Layer 2 of a small transformer language model trained on English Wikipedia (12 layers, counted from 0, width 128).
A neuron's activation on a vector x is GELU(weights . x + bias), where the dot is the dot product.
The model reads these tokens: " after" " winning" " the" " best" " of" " five" " series" "."

The vector x that enters this layer's MLP at each token. A number n stands for (n - 500) times 0.0046.
0 " after": 177,472,357,322,236,755,733,574,388,148,217,641,609,124,278,652,294,839,129,238,836,666,637,715,331,339,707,213,461,769,360,733,634,804,630,723,822,716,552,784,648,267,519,445,334,356,559,725,147,824,811,160,282,538,529,945,440,731,169,45,267,773,917,611,553,258,321,743,182,736,743,707,458,776,979,160,726,634,690,177,381,687,654,213,681,520,794,238,398,200,631,425,263,573,701,80,265,322,415,246,250,404,753,570,678,391,691,403,965,270,398,723,736,429,416,329,254,258,694,265,717,242,200,254,679,638,779,432
1 " winning": 171,495,333,311,222,753,746,588,361,143,184,661,624,111,274,664,267,783,133,302,861,668,645,723,311,331,711,246,483,763,355,732,620,778,651,730,830,729,561,788,661,267,545,435,327,332,517,650,206,787,810,159,271,548,548,927,422,748,183,44,255,779,841,628,562,248,358,669,215,751,752,714,438,782,962,152,688,656,698,192,375,696,667,258,704,533,801,244,390,203,654,421,243,596,703,79,239,389,395,266,251,387,763,585,686,384,689,390,963,275,378,734,724,376,410,311,244,299,716,271,700,242,174,252,701,643,786,420
2 " the": 170,515,324,298,225,749,738,604,350,149,197,657,644,112,270,668,276,749,124,304,838,671,655,709,307,330,714,285,513,770,343,725,642,789,653,733,816,730,581,796,678,264,559,415,326,325,494,643,233,740,801,160,265,567,564,921,419,741,175,57,247,772,814,629,587,246,377,665,262,748,763,731,422,767,969,151,652,660,703,175,353,689,668,281,708,550,802,238,375,206,663,412,233,614,712,86,240,391,382,303,237,377,767,593,691,364,696,384,944,263,370,741,744,377,387,311,246,313,718,260,713,214,189,234,700,668,771,405
3 " best": 170,519,326,309,212,765,738,605,362,144,187,660,654,115,272,676,259,754,123,322,848,679,653,713,314,323,705,304,518,774,350,728,627,799,656,733,819,740,585,787,680,263,575,419,315,330,491,627,240,739,792,163,248,578,549,920,413,746,177,51,246,773,803,635,588,240,389,647,268,755,761,715,420,773,951,146,648,660,703,187,343,693,668,298,702,558,794,237,366,216,658,414,241,615,717,83,227,408,374,307,243,380,764,583,686,363,678,371,949,255,369,746,738,366,381,303,241,325,718,263,706,229,176,234,706,676,780,399
4 " of": 173,527,316,299,227,758,730,616,336,156,192,659,647,119,273,673,282,725,138,316,837,684,665,701,301,310,708,309,522,761,345,722,659,807,654,729,822,726,600,794,681,257,568,421,314,314,492,629,237,724,806,162,263,592,574,915,405,736,174,63,253,780,795,631,599,241,380,646,282,746,753,736,398,771,960,140,628,667,711,188,336,686,660,294,702,561,800,231,372,208,674,402,233,624,724,87,244,402,373,332,236,364,765,595,699,355,697,374,928,257,364,745,755,383,380,308,245,325,718,255,709,207,185,238,701,660,779,378
5 " five": 173,488,338,308,224,747,746,602,349,136,181,661,633,98,276,666,255,763,123,315,852,668,653,719,313,334,709,279,510,770,358,730,630,771,662,736,821,741,582,794,675,263,552,413,332,329,500,634,223,760,793,159,259,562,552,918,418,743,188,35,251,774,817,633,577,236,371,661,253,749,766,718,432,780,970,145,657,657,707,178,373,694,664,277,717,537,803,250,383,207,646,412,238,602,703,86,235,409,392,296,242,387,771,582,683,374,694,380,961,272,376,737,730,370,395,310,245,311,718,271,708,221,180,245,691,661,775,415
6 " series": 181,550,304,279,237,782,712,643,337,164,214,647,678,138,280,688,284,687,143,338,814,691,661,696,282,278,713,359,555,746,335,720,665,828,674,714,818,748,620,789,728,238,597,416,296,324,446,612,273,673,807,165,251,625,609,910,381,725,149,77,259,798,743,647,628,243,415,633,311,745,738,731,389,772,926,127,601,668,718,191,302,686,660,327,694,580,791,226,350,214,683,399,233,633,748,80,248,417,339,364,224,328,752,604,709,339,677,356,896,252,367,755,767,371,344,305,249,360,706,253,715,216,180,226,705,668,779,367
7 ".": 179,596,300,268,245,770,705,640,337,189,236,638,695,160,273,690,318,677,147,331,800,700,674,670,278,272,715,360,564,739,310,705,688,854,642,707,813,732,626,785,715,245,589,419,302,315,418,612,270,663,809,169,256,659,601,914,382,729,150,104,259,792,758,632,648,248,401,653,301,735,719,746,375,765,909,136,591,665,731,180,280,673,664,348,680,610,788,222,335,208,716,405,228,640,770,76,270,388,332,383,215,318,759,604,721,323,691,358,870,243,362,753,803,389,344,302,254,342,696,244,728,218,194,211,714,653,776,343

Each question shows the input weights of one neuron of the MLP. A number n stands for (n - 500) times 0.0039.

n148 (bias 0.036): 491,442,400,493,455,338,519,545,606,572,542,517,574,533,622,569,405,523,611,469,398,566,394,390,508,578,344,468,565,605,501,409,436,638,635,427,562,564,502,461,604,519,508,457,508,599,267,531,631,442,440,548,431,607,530,449,504,559,442,366,401,429,548,630,614,573,679,489,445,396,596,534,445,550,632,523,403,524,673,589,484,567,473,332,344,528,440,428,546,635,444,499,457,406,314,373,409,447,466,425,423,450,472,427,422,552,590,475,514,588,439,454,570,618,528,471,544,551,593,442,482,461,487,572,544,462,541,620
On which three tokens does it fire most, strongest first? 6 " series", 7 ".", 3 " best"

n48 (bias 0.028): 459,440,438,453,496,558,541,442,468,497,501,477,491,558,382,535,549,369,592,470,608,557,522,589,420,447,472,472,379,536,491,504,395,473,522,624,511,507,461,411,526,609,465,527,328,530,543,441,502,616,401,504,427,536,468,423,522,528,624,389,440,766,558,651,610,477,609,494,391,523,437,551,464,488,493,552,401,534,297,549,609,394,496,538,506,592,475,602,604,481,375,532,460,508,503,458,422,512,507,535,500,270,524,488,430,509,555,571,586,640,649,347,603,432,516,443,373,541,534,602,492,406,578,551,539,442,403,542
On which three tokens does it fire most, strongest first? 1 " winning", 5 " five", 3 " best"

n392 (bias 0.055): 591,466,575,604,488,338,424,533,443,478,511,338,428,479,416,353,463,353,471,362,636,541,471,679,547,509,593,540,525,518,635,479,629,589,445,584,465,406,381,471,480,489,480,556,577,516,463,522,402,504,614,529,454,468,541,397,509,562,533,422,371,459,482,542,536,574,434,610,457,541,632,470,358,477,626,441,582,341,600,705,475,397,509,737,540,385,416,642,500,521,559,427,629,477,638,464,377,661,528,576,514,528,525,442,530,523,410,568,485,483,445,521,473,544,474,421,388,214,412,653,447,472,508,379,430,597,566,552
On which three tokens does it fire most, strongest first? 0 " after", 5 " five", 1 " winning"

n256 (bias 0.028): 598,557,468,396,492,542,482,498,507,614,346,498,433,352,508,645,538,427,480,560,587,480,430,396,404,491,529,398,392,521,448,406,581,547,503,461,509,349,462,381,505,597,624,482,597,427,610,522,526,616,441,498,419,566,566,517,557,571,560,542,439,423,365,238,508,533,464,476,422,530,519,599,662,593,586,518,491,500,491,350,586,507,370,502,607,550,547,311,440,640,518,652,488,450,454,440,557,540,344,425,510,475,449,545,605,544,514,721,600,489,715,401,494,425,448,417,661,466,499,462,362,457,430,546,580,572,377,742
On which token does it fire most, and how strongly? 1 " winning", at about 1.3

n395 (bias 0.038): 622,575,424,509,502,457,483,685,454,349,473,379,460,501,525,534,451,519,603,470,459,541,585,509,566,629,454,563,556,334,498,613,576,555,453,640,501,411,632,409,480,375,479,559,370,501,495,449,477,645,509,488,494,573,515,445,435,449,509,560,562,549,540,506,434,481,645,497,596,480,466,408,391,645,505,597,341,561,728,572,553,590,496,452,471,392,577,528,606,408,455,563,416,515,653,540,486,562,453,431,493,553,557,327,531,561,412,386,417,473,454,410,397,569,502,455,326,546,457,452,532,571,423,334,520,497,338,560
On which three tokens does it fire most, strongest first? 6 " series", 7 ".", 4 " of"

n426 (bias 0.058): 585,489,532,454,550,477,504,570,431,453,518,559,477,569,419,506,271,421,425,491,533,508,476,548,436,551,456,538,489,583,522,458,454,573,529,473,528,491,493,442,634,418,504,557,481,537,544,483,616,439,605,436,439,606,407,304,350,650,626,596,652,445,440,417,528,461,594,499,477,613,519,522,520,413,625,426,601,551,525,472,593,532,446,680,567,519,434,438,496,528,614,273,316,297,418,416,607,590,433,418,515,548,598,385,340,426,421,585,498,448,486,604,505,634,511,458,530,546,648,461,479,459,504,623,471,528,500,490
Which token does this neuron like most? 6 " series"

n246 (bias 0.042): 577,648,514,538,377,434,369,481,497,377,438,557,507,391,443,638,467,437,383,541,461,655,613,407,478,529,451,538,502,596,536,347,280,328,584,469,591,479,425,394,489,472,514,527,467,597,434,604,502,425,512,520,470,434,603,399,442,398,505,429,509,559,393,323,571,493,505,435,593,582,603,540,511,515,535,493,384,595,633,543,600,537,569,630,476,533,737,572,510,589,371,522,375,585,529,545,351,615,658,702,466,443,481,399,408,475,431,492,575,493,351,661,416,506,517,434,535,440,607,581,327,462,450,403,600,657,451,571
On which token does it fire most, and how strongly? 6 " series", at about 1.9

n153 (bias 0.044): 493,487,450,524,570,634,456,524,466,577,468,565,389,352,461,458,404,642,494,493,630,343,505,547,552,590,615,501,379,480,558,466,543,325,490,432,549,559,423,619,607,543,439,529,440,432,632,523,428,618,523,467,354,417,358,505,511,526,484,556,465,475,509,550,560,540,522,501,456,578,423,508,591,463,538,447,557,574,516,472,501,523,483,439,541,431,393,498,558,466,526,441,441,422,400,631,495,541,500,379,495,717,594,358,590,553,511,476,599,432,599,486,419,531,414,463,564,499,533,607,345,493,387,462,477,494,578,507
Which token does this neuron like most? 0 " after"

n363 (bias 0.052): 414,421,505,616,577,553,594,621,594,423,567,461,429,534,550,435,673,497,575,680,478,436,419,495,577,600,395,451,377,577,518,471,582,558,456,418,470,468,457,552,499,461,516,442,638,361,423,477,357,527,417,386,407,583,379,460,391,473,625,365,453,498,582,451,664,509,582,501,358,468,519,592,499,532,597,507,561,529,455,441,521,516,440,694,320,493,574,593,556,687,476,436,399,511,428,478,407,551,413,552,412,540,564,526,387,540,441,431,611,543,509,700,554,535,548,504,341,393,467,462,517,596,470,389,341,527,431,561
Which token does this neuron like most? 0 " after"

n23 (bias 0.055): 493,456,513,570,530,464,485,405,623,444,426,514,486,459,586,379,388,668,431,544,583,535,516,525,561,481,580,499,394,516,368,531,503,322,519,587,474,426,357,597,458,493,369,529,515,408,439,549,397,565,462,542,544,454,481,633,521,510,565,488,469,560,598,578,517,525,475,626,450,470,410,457,586,444,371,469,477,375,472,479,516,399,470,435,520,552,487,471,522,528,506,554,435,509,591,444,426,400,520,312,559,534,606,488,490,437,666,633,553,530,566,605,499,498,469,518,438,498,592,595,442,479,647,542,494,475,469,533
Which token does this neuron like most? 0 " after"

n192 (bias 0.022): 566,540,434,657,420,554,517,453,589,495,506,498,527,491,406,448,449,290,599,463,475,652,535,522,429,624,368,367,653,545,521,480,406,545,669,712,524,509,417,414,503,547,534,488,544,587,340,270,480,569,565,577,430,509,503,485,482,500,426,439,546,477,484,422,548,573,575,473,469,391,527,491,590,494,584,534,410,464,654,410,504,520,418,371,607,539,541,520,451,396,256,594,528,443,612,510,391,396,563,375,492,564,510,742,459,540,437,605,460,504,427,439,576,535,393,507,443,575,512,481,518,558,502,596,473,442,341,476
Which token does this neuron like most? 5 " five"

n231 (bias 0.053): 488,511,587,351,498,601,532,522,533,606,376,444,492,500,417,594,395,527,641,371,584,524,521,469,416,549,507,495,410,641,459,593,471,445,553,558,554,636,446,395,283,576,435,447,572,481,590,495,470,585,439,382,541,620,397,428,547,495,669,468,406,399,408,534,461,490,504,403,536,591,491,591,608,420,413,493,480,445,414,452,487,470,445,670,540,569,370,533,569,448,460,659,461,656,517,420,553,570,414,537,464,483,581,555,296,529,498,474,493,495,553,551,523,533,610,414,547,451,432,569,521,445,348,447,588,653,487,506
On which token does it fire most, and how strongly? 3 " best", at about 0.85

n366 (bias -0.000): 441,520,514,565,519,443,552,436,441,525,406,440,398,500,623,485,560,363,466,500,536,605,341,574,600,567,367,390,434,389,470,513,638,411,534,480,527,450,547,599,571,480,523,511,423,481,457,443,486,569,627,505,502,523,524,473,433,621,552,556,339,487,523,615,433,501,587,444,417,516,457,639,633,588,489,539,534,458,479,477,707,408,664,414,588,426,442,492,407,541,342,673,568,558,393,565,459,615,302,489,514,385,458,432,405,529,617,567,413,606,461,445,502,464,400,490,454,416,516,353,535,568,586,385,646,550,535,614
Which token does this neuron like most? 1 " winning"

n80 (bias 0.047): 477,423,475,577,574,444,428,586,354,551,413,427,677,600,460,614,587,548,654,499,623,746,375,414,284,715,478,411,568,583,309,515,342,556,488,473,406,440,622,546,530,565,473,440,448,477,602,549,592,552,607,545,414,573,598,623,532,545,574,549,354,537,470,484,459,386,425,407,486,467,412,384,494,388,519,558,491,459,398,545,458,455,502,549,586,531,463,525,499,438,580,464,557,504,427,585,303,487,482,460,448,492,464,440,483,429,453,559,417,522,538,493,405,527,539,579,564,421,460,548,531,451,416,464,585,559,648,618
Which token does this neuron like most? 7 "."

n434 (bias 0.044): 617,527,491,597,374,435,465,526,464,526,484,587,517,301,513,484,475,415,512,454,623,545,523,468,337,489,512,575,473,547,547,595,438,453,684,574,485,452,491,504,487,602,639,451,622,564,458,447,519,635,497,588,389,478,509,299,563,550,604,417,342,498,505,384,332,374,522,400,554,491,488,593,600,559,475,506,336,520,375,458,613,493,552,523,593,505,485,560,488,499,497,590,496,436,552,488,501,508,502,484,460,624,522,621,418,417,381,538,568,526,386,451,365,353,510,546,393,476,652,610,543,372,354,554,507,558,528,624
Which token does this neuron like most? 5 " five"

n143 (bias 0.017): 498,563,513,541,433,485,409,572,469,407,474,498,504,438,489,494,600,597,431,552,507,467,424,462,459,510,494,525,532,407,463,555,490,427,491,501,474,480,527,473,619,496,461,592,413,571,640,412,352,491,497,609,480,550,471,487,466,502,524,455,370,585,516,448,430,534,430,386,466,490,594,653,548,563,471,713,564,484,518,600,450,450,589,530,440,458,469,597,680,619,574,525,531,596,585,383,453,450,552,423,362,639,435,489,420,417,539,429,504,514,474,414,418,416,432,482,557,531,435,562,399,404,524,491,557,593,533,472
On which token does it fire most, and how strongly? 1 " winning", at about 0.31

n389 (bias 0.010): 454,492,650,506,469,469,608,546,385,354,492,490,389,435,410,515,367,363,505,580,448,590,597,462,603,515,481,504,430,509,466,532,487,578,520,464,541,405,497,458,484,330,445,565,521,403,448,452,530,516,487,487,400,519,501,302,414,586,576,303,597,359,451,495,581,499,540,451,593,616,450,395,625,570,557,541,485,486,471,411,586,710,623,480,461,335,563,589,546,618,434,627,336,477,505,598,469,596,605,609,494,460,560,478,373,503,511,585,542,530,390,443,437,486,514,647,431,516,649,397,488,568,473,461,510,568,568,614
Which token does this neuron like most? 5 " five"